Layer 7 of a small transformer language model trained on English Wikipedia (11 layers, counted from 0, width 64).
A neuron's activation on a vector x is SiLU(gate . x) times (in . x), where the dot is the dot product.

Input weights of the MLP neurons that the questions are about. A number n stands for (n - 500) times 0.0036.
n3 gate: 590 484 512 473 456 661 467 690 507 91 313 320 532 604 442 446 499 338 725 483 412 582 798 448 452 532 321 608 508 378 617 595 608 481 414 464 316 344 679 494 547 740 600 609 516 501 438 400 861 504 292 296 724 456 524 513 589 419 478 578 557 594 470 675
n22 gate: 749 612 345 729 560 385 474 509 625 273 468 407 358 394 652 428 537 484 425 417 176 163 112 440 488 570 610 745 347 431 545 558 611 546 754 507 485 353 409 515 825 373 481 518 561 639 660 376 347 503 323 642 326 620 540 613 408 224 684 353 663 255 466 447
n23 gate: 391 444 307 469 491 487 557 464 330 591 298 325 410 585 516 610 429 652 632 461 474 655 653 435 786 615 256 784 647 387 458 682 347 510 463 559 536 379 659 802 546 373 606 615 659 453 540 575 686 544 554 599 513 370 403 223 710 536 465 422 512 816 372 337
n26 gate: 295 749 407 596 606 572 639 467 550 462 466 208 645 647 450 344 406 541 607 428 676 487 462 395 704 579 524 610 468 660 537 365 487 725 337 595 576 468 492 627 633 713 153 415 447 609 563 622 649 529 475 626 566 388 330 406 391 536 487 590 381 382 310 737
n32 gate: 382 552 455 480 511 512 747 566 410 473 296 379 483 549 660 496 459 518 415 536 437 290 532 468 493 398 415 302 551 368 463 371 350 414 344 366 650 653 297 441 648 633 415 420 432 340 461 214 447 632 382 382 237 662 448 596 468 405 555 399 459 233 788 292
n33 gate: 313 524 428 619 651 610 465 440 597 330 723 327 474 702 508 490 405 690 535 571 557 507 588 579 501 513 487 548 723 440 515 442 571 516 384 520 765 229 371 444 576 408 601 696 410 389 352 730 487 450 381 348 607 137 664 849 658 382 371 448 292 664 576 263
n45 gate: 275 573 587 440 545 754 558 499 542 753 600 534 388 679 760 332 414 529 516 565 377 418 646 784 541 513 597 577 545 236 487 791 596 547 472 615 459 603 427 733 478 473 695 554 521 731 497 296 97 485 411 443 513 399 591 365 583 468 578 449 373 588 577 108
n48 gate: 597 547 318 416 334 312 534 280 635 487 264 447 606 434 531 224 359 573 417 211 497 576 510 551 494 574 597 540 250 301 524 445 699 331 668 317 392 413 433 470 637 627 760 488 546 530 429 516 621 319 517 408 440 482 392 609 627 376 580 463 375 553 278 738
n57 gate: 261 651 455 188 495 706 441 373 520 661 354 552 239 308 698 406 810 482 434 408 414 637 391 364 565 392 605 448 582 489 674 679 431 600 466 653 417 231 604 349 666 407 532 499 704 600 341 495 741 575 486 422 591 470 731 547 343 476 607 520 333 471 440 433
n72 gate: 505 498 647 453 466 540 560 519 734 602 381 455 722 395 657 328 726 557 784 530 321 430 469 323 423 322 311 468 641 427 794 310 527 715 519 426 335 377 395 456 578 486 473 484 571 527 615 685 534 451 334 682 613 510 578 419 580 428 57 560 445 407 283 453
n73 gate: 519 296 418 487 434 187 390 611 257 330 348 515 558 357 527 443 516 487 380 469 491 442 516 736 341 660 540 361 413 345 247 484 416 623 735 445 506 406 411 522 490 563 318 637 432 576 514 293 263 732 514 572 610 511 608 401 629 586 405 320 376 407 284 575
n78 gate: 345 391 472 399 246 254 360 253 280 688 575 519 246 232 455 440 490 271 370 591 484 603 467 278 468 428 509 451 327 568 642 686 611 320 596 428 414 389 403 570 509 407 534 527 387 625 407 639 598 421 660 480 435 659 446 552 416 482 480 261 552 390 516 489
n81 gate: 466 688 222 306 502 484 414 385 635 426 645 437 249 388 547 388 424 753 568 422 377 508 506 402 704 415 584 709 702 621 699 415 644 525 375 577 570 536 625 541 382 112 406 534 279 530 612 699 717 659 474 595 535 476 517 250 524 469 422 521 553 429 736 590
n83 gate: 537 499 706 382 558 347 350 314 345 426 497 435 441 194 537 336 642 287 315 577 351 574 594 606 350 630 518 410 477 409 458 650 562 571 605 382 555 488 428 365 444 543 541 611 668 329 627 467 581 578 685 583 603 674 393 465 867 604 388 591 671 670 541 493
n91 gate: 308 390 556 536 351 588 674 408 549 598 630 645 496 690 447 459 320 453 753 568 524 369 566 531 474 541 662 651 468 235 554 709 501 261 359 732 328 522 403 420 477 665 391 467 442 395 413 535 374 234 434 568 448 663 329 231 624 462 528 455 707 493 551 182
n97 gate: 506 502 635 501 781 229 370 587 631 533 437 663 324 621 418 364 476 307 404 333 524 362 424 331 542 583 590 400 421 528 411 320 649 583 666 602 218 632 576 586 515 584 70 517 673 367 363 489 441 519 494 600 588 638 395 598 363 407 468 430 386 496 484 406
n101 gate: 581 598 711 186 403 570 768 387 692 419 314 196 388 483 569 424 523 725 358 647 603 498 542 295 413 622 640 421 525 497 664 326 410 434 310 524 519 461 410 257 553 368 447 450 631 594 468 529 674 808 536 537 203 588 392 462 451 448 510 360 454 487 596 408
n104 gate: 524 426 662 466 539 524 535 470 645 533 739 201 464 841 488 553 659 443 703 530 594 424 314 445 498 661 449 408 623 670 645 386 315 656 408 424 530 485 513 578 690 542 668 530 462 499 355 447 445 594 424 388 199 460 471 380 625 523 650 193 456 471 795 525
n114 gate: 390 435 672 294 375 462 339 561 614 687 680 536 420 583 545 660 612 737 444 415 266 635 571 622 609 450 598 506 365 462 518 510 489 559 506 537 380 361 321 390 384 340 413 690 777 446 574 668 491 374 431 578 358 627 376 584 481 204 695 777 503 448 474 689
n121 gate: 463 602 636 506 508 358 340 355 518 665 694 685 317 474 400 611 591 577 470 468 460 550 250 369 189 545 441 445 456 519 589 574 498 398 375 524 451 534 405 465 469 502 719 296 334 595 466 543 348 359 278 697 531 608 788 380 472 546 478 677 494 539 459 236
n122 gate: 638 342 484 434 472 514 468 437 612 423 458 649 432 347 635 527 329 520 580 540 527 385 519 389 500 514 220 370 575 664 308 461 524 493 711 489 509 237 566 873 519 623 280 413 649 535 228 424 486 502 372 351 504 305 440 545 579 513 553 542 475 600 573 515
n3 in: 483 591 597 716 434 464 835 595 543 335 568 704 520 285 479 542 419 587 512 709 639 516 510 747 393 494 385 514 324 598 789 761 710 595 582 432 441 327 603 531 718 546 509 431 510 378 361 383 675 601 388 353 611 772 564 792 514 548 362 486 645 567 573 560
n22 in: 369 579 517 802 660 507 468 549 440 538 524 668 793 677 593 356 656 622 411 707 507 328 568 434 722 457 569 614 400 328 639 437 640 428 650 499 319 571 464 516 695 514 609 466 578 579 582 354 465 604 197 311 422 440 644 800 227 543 475 348 904 407 492 623
n23 in: 728 454 657 381 435 571 351 448 60 535 562 514 449 616 646 713 567 697 556 856 420 662 686 275 419 533 605 627 453 505 452 509 669 661 442 693 486 594 31 643 531 573 548 645 636 664 774 440 486 376 534 477 232 576 551 485 176 577 630 599 347 436 676 409
n26 in: 436 467 189 318 430 382 672 510 369 312 256 487 310 517 331 410 557 547 419 552 622 516 281 361 513 610 612 480 709 645 422 596 676 293 623 663 479 259 900 464 399 490 330 531 356 575 353 587 458 647 406 601 303 759 293 500 709 561 633 548 518 648 527 526
n32 in: 407 508 484 423 613 573 526 472 237 315 503 397 661 494 712 453 519 362 303 498 482 323 586 503 344 332 652 249 472 496 411 200 457 436 516 538 491 643 483 439 692 578 418 394 492 480 531 306 535 521 642 303 491 473 381 515 361 449 232 450 464 338 861 568
n33 in: 518 796 444 248 361 595 389 542 576 410 683 669 439 261 766 644 483 470 404 130 402 674 641 292 425 562 691 446 657 346 241 361 469 498 595 511 565 520 479 414 425 403 545 593 574 447 507 294 517 625 388 395 428 379 401 605 583 781 748 315 496 429 331 597
n45 in: 517 402 773 609 617 402 489 743 594 751 423 521 280 306 449 455 383 399 662 436 374 618 364 485 585 568 892 403 395 562 548 451 656 111 603 621 542 269 560 747 676 473 399 227 623 737 373 526 504 728 546 643 291 395 428 510 523 587 559 591 634 438 603 454
n48 in: 504 604 315 585 293 330 250 710 709 565 338 532 381 337 520 573 398 486 702 762 428 669 265 350 532 386 287 361 561 528 638 749 475 542 577 616 803 408 633 442 337 501 240 437 383 589 381 135 596 338 436 482 869 425 411 487 616 473 638 622 387 646 512 583
n57 in: 371 363 486 547 515 217 533 430 556 450 443 415 461 381 720 462 569 519 330 423 454 633 283 611 349 710 416 507 705 199 521 744 451 334 352 350 211 574 568 647 493 623 360 340 236 511 602 568 726 423 304 438 621 557 432 517 367 391 285 440 689 723 524 583
n72 in: 588 510 453 243 752 360 553 475 659 424 554 320 638 479 502 603 515 449 706 542 593 384 482 294 439 606 483 559 646 308 792 478 730 646 763 471 478 594 254 421 660 358 503 490 456 485 725 742 441 837 484 521 421 285 501 796 463 466 386 798 535 210 370 485
n73 in: 640 655 468 323 558 462 478 615 629 549 622 653 676 256 532 475 640 613 492 538 332 557 507 703 613 763 498 595 377 568 559 324 656 359 434 498 502 496 544 345 620 587 481 490 785 524 406 470 453 350 547 552 421 599 547 344 695 492 353 359 408 583 494 432
n78 in: 602 369 542 380 284 522 573 364 678 730 461 768 476 880 576 399 488 279 594 741 310 522 619 464 438 701 368 492 452 615 396 464 370 468 568 617 437 428 514 453 573 559 566 432 550 392 637 739 403 495 194 671 532 442 404 475 495 465 606 600 600 568 440 686
n81 in: 436 426 437 620 430 677 642 628 341 838 500 739 497 446 798 514 302 714 338 664 745 507 474 675 621 457 453 266 666 440 480 519 595 481 775 473 542 448 657 678 400 407 510 423 272 525 491 249 594 621 382 598 598 466 733 786 529 426 452 670 510 685 636 577
n83 in: 535 445 722 480 654 326 507 548 483 443 718 390 553 386 471 640 658 486 295 522 620 522 432 451 461 590 729 590 677 397 472 501 248 592 640 678 496 619 378 586 396 745 247 572 594 739 408 563 394 394 464 216 332 565 407 630 632 523 526 469 412 595 491 581
n91 in: 626 535 513 609 373 228 719 302 737 396 594 528 372 477 369 704 379 768 613 477 386 520 450 637 783 466 495 615 484 411 387 537 480 230 324 332 354 377 347 485 549 271 263 279 727 220 321 571 710 464 565 289 421 593 176 312 389 500 588 304 681 620 618 237
n97 in: 642 424 633 636 574 333 153 620 376 481 532 643 484 355 511 374 639 562 414 465 572 598 384 368 471 498 233 624 312 517 430 622 612 518 382 551 440 433 661 502 369 422 509 452 481 451 699 698 206 350 586 162 638 541 421 563 658 485 493 503 251 362 873 529
n101 in: 522 415 728 377 723 468 844 377 594 377 551 511 433 271 522 719 354 537 435 595 433 418 655 136 487 337 518 406 286 522 445 412 670 566 521 304 161 429 661 376 342 386 812 320 621 741 599 565 349 480 754 450 342 260 358 492 426 505 335 250 624 376 551 408
n104 in: 490 489 548 271 467 430 529 231 560 817 585 632 420 456 232 413 420 611 340 539 399 557 465 775 406 611 473 298 367 433 293 684 791 540 390 532 590 536 264 378 683 364 556 653 611 643 563 602 325 509 527 480 323 521 350 424 514 364 421 252 235 635 537 336
n114 in: 400 507 568 369 412 629 485 438 562 584 827 556 619 542 603 619 347 635 573 388 570 580 593 447 569 635 423 555 333 688 419 755 578 587 613 222 644 712 438 617 371 623 359 689 607 597 677 332 491 483 751 563 386 535 685 353 524 541 733 438 363 517 448 617
n121 in: 530 637 739 383 599 383 511 438 496 650 746 426 433 482 718 868 926 512 707 383 300 406 465 563 748 649 565 447 598 540 433 645 488 341 424 396 496 509 595 311 337 441 684 499 562 532 445 396 486 359 503 543 503 660 604 378 575 481 419 690 639 375 291 333
n122 in: 588 482 474 464 295 476 514 471 350 465 519 336 452 226 692 336 381 589 608 408 534 434 279 744 588 459 385 534 637 411 604 457 693 555 209 522 407 302 488 428 522 383 377 561 177 453 263 372 400 547 638 550 470 455 662 483 457 466 302 370 659 732 442 371

Each question shows a token from some text and the vector x that enters the MLP there. A number n stands for (n - 500) times 0.0068.

"the ": 472 452 281 438 452 423 367 558 678 615 559 519 653 221 546 586 667 418 391 573 271 580 654 531 502 395 582 430 718 503 431 364 527 462 386 432 518 482 459 484 366 395 426 403 612 624 619 625 406 671 458 297 441 419 505 589 543 689 638 350 604 578 425 580
The neuron with the highest activation: n83

"sp": 719 561 333 465 354 603 595 506 579 328 262 589 654 437 408 602 611 608 393 496 676 520 529 554 349 501 541 418 475 414 322 543 519 346 395 341 405 780 325 459 555 335 564 346 490 399 367 533 550 487 684 452 500 632 474 686 342 512 708 507 635 414 414 699
The most active neuron and its activation: n32, at about 7.1

"ver": 550 413 394 372 276 658 453 569 608 620 475 539 449 546 377 643 629 436 464 710 613 643 502 564 392 523 632 367 592 478 357 534 682 615 558 547 349 739 419 404 549 346 362 411 526 470 372 691 389 554 486 503 419 565 589 343 388 597 675 610 636 348 538 638
The most active neuron and its activation: n78, at about 5

"ther": 746 507 391 514 495 539 346 708 493 528 553 474 430 521 487 704 603 558 484 653 515 485 754 490 360 641 681 431 313 420 490 497 551 539 482 456 551 415 572 386 485 525 512 378 434 447 453 686 486 491 698 483 488 476 453 335 324 658 401 486 402 659 484 523
The neuron with the highest activation: n73

"10": 688 376 340 609 532 476 576 386 421 425 638 590 508 626 450 655 675 489 475 599 528 357 542 502 266 653 541 242 543 538 556 675 634 562 299 620 550 549 419 464 270 308 442 491 367 524 338 577 455 489 550 414 522 403 552 527 398 590 646 560 515 511 507 723
The most active neuron and its activation: n121, at about 2.8

"7 ": 625 334 304 501 500 439 617 450 482 590 515 427 579 190 433 598 653 412 405 676 471 407 658 539 550 464 440 449 591 428 390 522 651 366 385 602 402 566 546 561 384 570 370 398 654 534 481 658 590 369 348 542 416 258 569 545 431 517 522 526 568 543 558 517
The neuron with the highest activation: n78

"J": 632 511 367 567 341 637 446 521 636 426 532 580 606 426 489 446 544 554 619 677 415 325 678 657 387 392 668 403 674 517 456 590 518 460 359 390 405 640 515 434 711 220 404 276 515 470 413 432 528 384 799 637 437 551 513 738 407 547 429 561 605 654 617 822
The most active neuron and its activation: n81, at about 6.5

"st": 609 496 397 534 662 627 384 722 450 477 413 568 414 711 510 493 582 598 390 479 469 523 526 495 471 413 608 515 231 407 488 511 362 496 531 408 444 635 594 407 540 489 387 270 503 350 487 477 442 403 638 642 679 206 400 354 381 574 408 428 501 537 420 620
The neuron with the highest activation: n97

"f": 542 501 325 497 405 747 580 507 396 517 388 586 564 624 568 637 683 575 447 583 536 507 692 609 360 567 606 468 661 522 324 391 502 688 332 339 400 582 569 520 541 257 445 269 414 447 537 659 381 541 557 591 358 366 505 690 552 598 646 597 698 550 427 723
The most active neuron and its activation: n48, at about 1.3

"ter ": 624 322 383 552 686 558 460 479 440 522 475 494 649 217 438 535 707 455 473 601 332 537 563 606 497 395 469 457 668 495 617 444 478 436 412 495 488 573 439 414 512 362 361 521 626 481 355 567 433 353 468 436 474 427 503 509 429 538 749 421 590 406 474 553
The neuron with the highest activation: n22

"9 ": 615 260 312 500 556 448 608 432 515 561 543 418 560 237 443 595 650 416 416 683 499 415 630 576 486 401 430 456 631 445 441 583 633 353 393 588 425 564 486 515 364 545 335 384 635 502 448 700 578 365 407 571 418 304 613 593 391 486 532 558 573 546 530 487
The neuron with the highest activation: n122

"r": 627 708 465 499 439 550 402 601 338 549 425 629 511 503 598 471 432 547 518 589 372 563 668 496 348 533 403 462 521 566 561 604 383 429 403 449 481 744 581 438 424 444 457 489 624 454 388 587 438 310 749 621 482 632 651 582 521 649 387 563 308 551 519 567
The neuron with the highest activation: n121

"12 ": 477 425 310 559 650 410 582 596 453 548 622 385 611 253 491 556 704 618 506 687 467 361 470 655 400 596 440 356 773 461 558 534 730 578 249 567 416 660 424 367 381 280 372 500 542 519 405 565 556 446 394 313 575 455 602 580 370 595 606 460 594 521 492 541
The three highest activations, in order: n57, n81, n72

"m": 587 623 282 531 635 520 427 574 401 668 477 527 356 536 457 588 586 479 597 612 786 550 411 539 438 482 522 440 522 510 379 394 620 552 458 384 393 719 605 476 486 577 595 255 525 545 409 619 497 383 534 388 640 583 547 333 343 675 491 582 535 427 407 571
The neuron with the highest activation: n121

"for": 503 437 367 413 595 565 355 605 543 566 437 693 425 646 557 599 523 404 659 586 674 542 464 568 289 383 350 428 359 403 474 602 633 427 447 567 480 460 480 636 743 292 419 466 464 389 365 729 382 614 571 527 490 307 609 418 436 706 647 496 648 493 490 509
The most active neuron and its activation: n45, at about 7.2

"8 ": 613 298 307 498 519 447 613 444 477 588 552 428 572 198 439 621 650 457 394 662 499 395 619 548 544 442 444 451 582 410 388 556 667 372 396 597 389 556 525 540 390 561 359 421 657 522 488 677 605 364 353 524 421 259 566 562 418 505 530 537 550 581 554 492
The most active neuron and its activation: n122, at about 3.2

"-": 732 483 467 317 506 534 413 423 566 447 635 397 441 298 583 521 596 432 475 533 373 682 451 532 309 453 419 313 750 493 366 534 528 620 348 422 507 614 468 644 314 489 479 515 488 292 541 495 576 445 604 330 361 435 564 344 546 884 534 631 399 484 493 654
The neuron with the highest activation: n83

"v": 567 652 416 551 596 443 348 553 520 550 290 572 408 527 604 713 748 476 643 525 688 524 380 620 360 587 481 390 476 461 587 524 457 550 479 509 497 651 518 461 601 383 467 217 471 605 252 543 497 324 691 654 530 512 610 459 380 730 523 366 557 552 407 555
The most active neuron and its activation: n121, at about 23

"ti": 463 438 338 443 685 708 509 658 378 526 486 707 486 529 388 730 428 461 477 696 555 314 423 630 453 507 524 356 415 633 207 496 587 447 587 330 521 683 468 359 661 441 371 403 428 605 206 659 738 505 562 385 500 496 693 547 464 734 596 388 614 467 419 496
The neuron with the highest activation: n32

"ess": 593 620 441 629 581 559 206 547 676 655 379 639 533 489 568 506 462 507 520 726 409 657 538 519 491 614 586 506 393 384 491 536 518 536 502 474 604 681 539 466 422 390 449 555 414 525 469 733 493 571 635 586 390 582 597 406 486 494 320 535 326 637 597 678
The neuron with the highest activation: n81

"II": 502 464 418 437 572 458 397 585 584 421 725 520 595 549 476 662 747 439 685 731 475 450 819 580 520 619 520 513 596 672 551 596 459 570 495 271 697 578 446 614 383 318 366 496 572 413 421 747 494 507 712 634 550 508 525 554 303 659 524 465 620 703 386 658
The neuron with the highest activation: n114

"L": 552 507 285 555 292 568 481 465 583 426 537 522 664 442 522 498 558 621 531 638 549 539 702 585 545 589 584 509 544 542 439 601 694 454 288 342 508 479 528 476 541 188 469 278 541 420 566 591 466 444 829 529 385 417 453 756 446 652 471 564 647 432 482 810
The most active neuron and its activation: n81, at about 5.8

"ting ": 509 311 437 523 694 544 437 553 567 596 478 454 697 119 545 523 750 457 451 505 489 468 467 515 371 484 551 515 676 411 612 421 521 535 320 485 482 632 480 460 572 357 270 467 599 501 416 504 395 451 457 409 461 415 618 513 346 666 690 391 632 342 483 539
The neuron with the highest activation: n22

"ts ": 523 276 243 467 644 519 477 569 620 566 384 508 695 230 516 518 593 421 470 470 356 607 604 506 407 482 582 265 653 475 401 362 512 473 252 446 522 553 504 394 452 267 393 453 617 518 517 628 584 582 514 316 288 409 563 589 414 718 652 401 693 387 459 614
The three highest activations, in order: n101, n32, n57

"H": 771 489 336 630 389 529 471 657 425 540 540 720 456 487 554 533 468 617 662 586 457 513 699 540 330 462 624 645 424 547 458 527 488 542 486 526 558 451 647 699 438 333 598 390 524 266 357 408 430 497 682 657 565 489 365 659 437 600 568 596 487 512 464 641
The most active neuron and its activation: n23, at about 2.3

"a ": 671 363 311 442 624 477 594 598 660 548 470 647 653 154 469 524 651 425 457 581 490 672 539 576 420 464 442 389 675 626 448 455 622 427 381 580 534 600 533 401 516 352 480 368 606 532 515 623 537 676 502 333 399 466 740 490 464 659 589 411 727 517 462 554
The most active neuron and its activation: n101, at about 5

"on ": 447 412 313 518 563 728 553 633 607 604 635 427 703 147 452 540 768 362 484 592 457 502 569 480 391 439 454 400 680 447 629 374 516 506 394 451 465 617 480 378 443 411 219 423 519 481 503 518 443 607 513 387 475 461 627 606 417 625 600 426 608 514 702 630
The most active neuron and its activation: n32, at about 17

"of ": 493 448 401 509 585 606 462 587 664 554 567 493 621 125 399 546 745 370 525 556 359 514 627 497 317 432 590 466 668 422 612 364 527 503 367 437 424 539 505 443 430 386 226 403 640 493 509 511 501 663 460 404 488 534 590 560 447 642 556 401 573 457 548 615
The most active neuron and its activation: n72, at about 18

"At ": 504 436 399 498 594 692 607 630 635 646 517 489 624 321 456 451 740 339 439 587 441 559 583 204 267 448 476 327 757 463 511 431 509 588 423 369 313 495 648 418 524 337 252 557 502 465 434 625 489 613 410 363 309 426 637 641 265 684 565 432 534 401 643 625
The most active neuron and its activation: n72, at about 30

"le": 508 581 606 477 653 604 320 640 408 488 414 533 500 666 484 576 654 566 435 715 372 313 690 585 606 521 475 569 352 547 420 566 400 350 618 498 453 605 531 484 622 344 396 395 502 403 512 627 504 581 796 500 478 333 497 253 440 635 501 565 516 426 523 554
The neuron with the highest activation: n23

" ": 613 474 475 552 569 512 617 550 359 513 339 559 623 350 609 483 644 365 260 535 385 277 500 545 364 650 567 314 602 507 526 548 581 450 554 517 559 486 506 537 381 487 431 382 600 450 531 711 612 278 518 532 445 426 550 597 570 744 531 570 511 399 655 645
Which two neurons fire most, strongest first? n83, n32

"to ": 491 349 414 562 518 757 466 605 675 504 462 660 693 191 380 395 758 354 463 558 524 470 569 507 278 535 393 420 681 390 511 466 439 444 459 494 477 533 559 380 437 406 261 432 626 562 614 583 460 669 479 364 524 457 639 555 389 530 604 423 484 447 514 618
Which two neurons fire most, strongest first? n72, n57

"\n": 549 362 258 534 688 542 570 671 734 511 515 356 600 569 551 437 691 529 550 753 619 493 523 550 551 511 597 448 696 439 425 606 420 304 334 506 456 504 515 414 391 418 272 509 655 485 433 738 486 476 522 557 504 634 470 800 540 754 586 446 518 395 668 504
The most active neuron and its activation: n91, at about 6.9

"200": 687 558 491 664 544 605 471 438 543 345 569 611 427 573 544 688 664 382 477 564 581 527 323 290 452 582 509 221 624 380 581 693 786 577 419 593 660 504 509 756 476 309 452 383 626 416 375 681 479 381 472 439 445 253 628 610 406 634 506 632 515 398 636 676
The neuron with the highest activation: n33

"by ": 518 394 391 552 615 612 517 501 638 512 531 522 605 181 309 494 673 410 535 563 344 532 675 536 285 460 530 505 651 463 611 492 417 465 464 348 482 542 499 419 317 463 192 421 607 497 507 530 539 612 474 315 390 472 569 544 383 747 566 486 610 436 588 629
The neuron with the highest activation: n83

"uck": 601 425 475 628 654 558 476 679 474 589 501 603 551 462 665 602 630 526 648 662 581 525 500 481 516 424 430 326 439 516 614 391 533 485 495 332 579 513 518 508 707 410 576 272 436 471 114 784 484 649 705 639 364 410 646 431 553 637 619 415 542 632 447 637
Which two neurons fire most, strongest first? n122, n72

"e ": 630 250 451 498 676 563 325 384 461 531 436 566 574 332 497 529 587 470 318 671 219 523 535 548 624 479 419 519 519 542 528 535 310 556 457 436 632 495 527 433 490 435 161 477 414 347 441 560 494 335 480 516 503 463 554 521 427 803 497 506 410 416 492 494
The three highest activations, in order: n83, n73, n97

"us": 633 489 573 636 540 490 465 401 446 672 602 580 645 592 473 450 446 549 468 664 396 408 499 547 521 593 535 343 478 413 473 531 367 619 409 277 391 623 515 454 603 441 464 358 414 479 246 557 437 637 651 502 376 467 615 396 482 662 523 382 375 559 650 556
The neuron with the highest activation: n104

"ying ": 541 389 481 535 757 604 548 583 537 563 445 461 725 136 560 491 682 523 393 596 467 491 408 539 390 516 541 537 676 433 594 431 508 537 407 471 468 642 555 446 661 310 265 419 573 439 405 531 372 547 433 414 415 395 609 523 428 612 653 423 609 342 505 558
Which two neurons fire most, strongest first? n22, n72

"Sl": 670 506 350 561 263 660 472 627 582 370 437 574 659 423 428 455 475 609 473 620 488 508 779 584 335 539 749 511 551 381 548 554 686 446 335 308 437 499 601 428 693 552 490 247 494 447 484 668 489 297 699 474 442 543 570 648 471 731 377 532 696 463 380 692
The most active neuron and its activation: n3, at about 34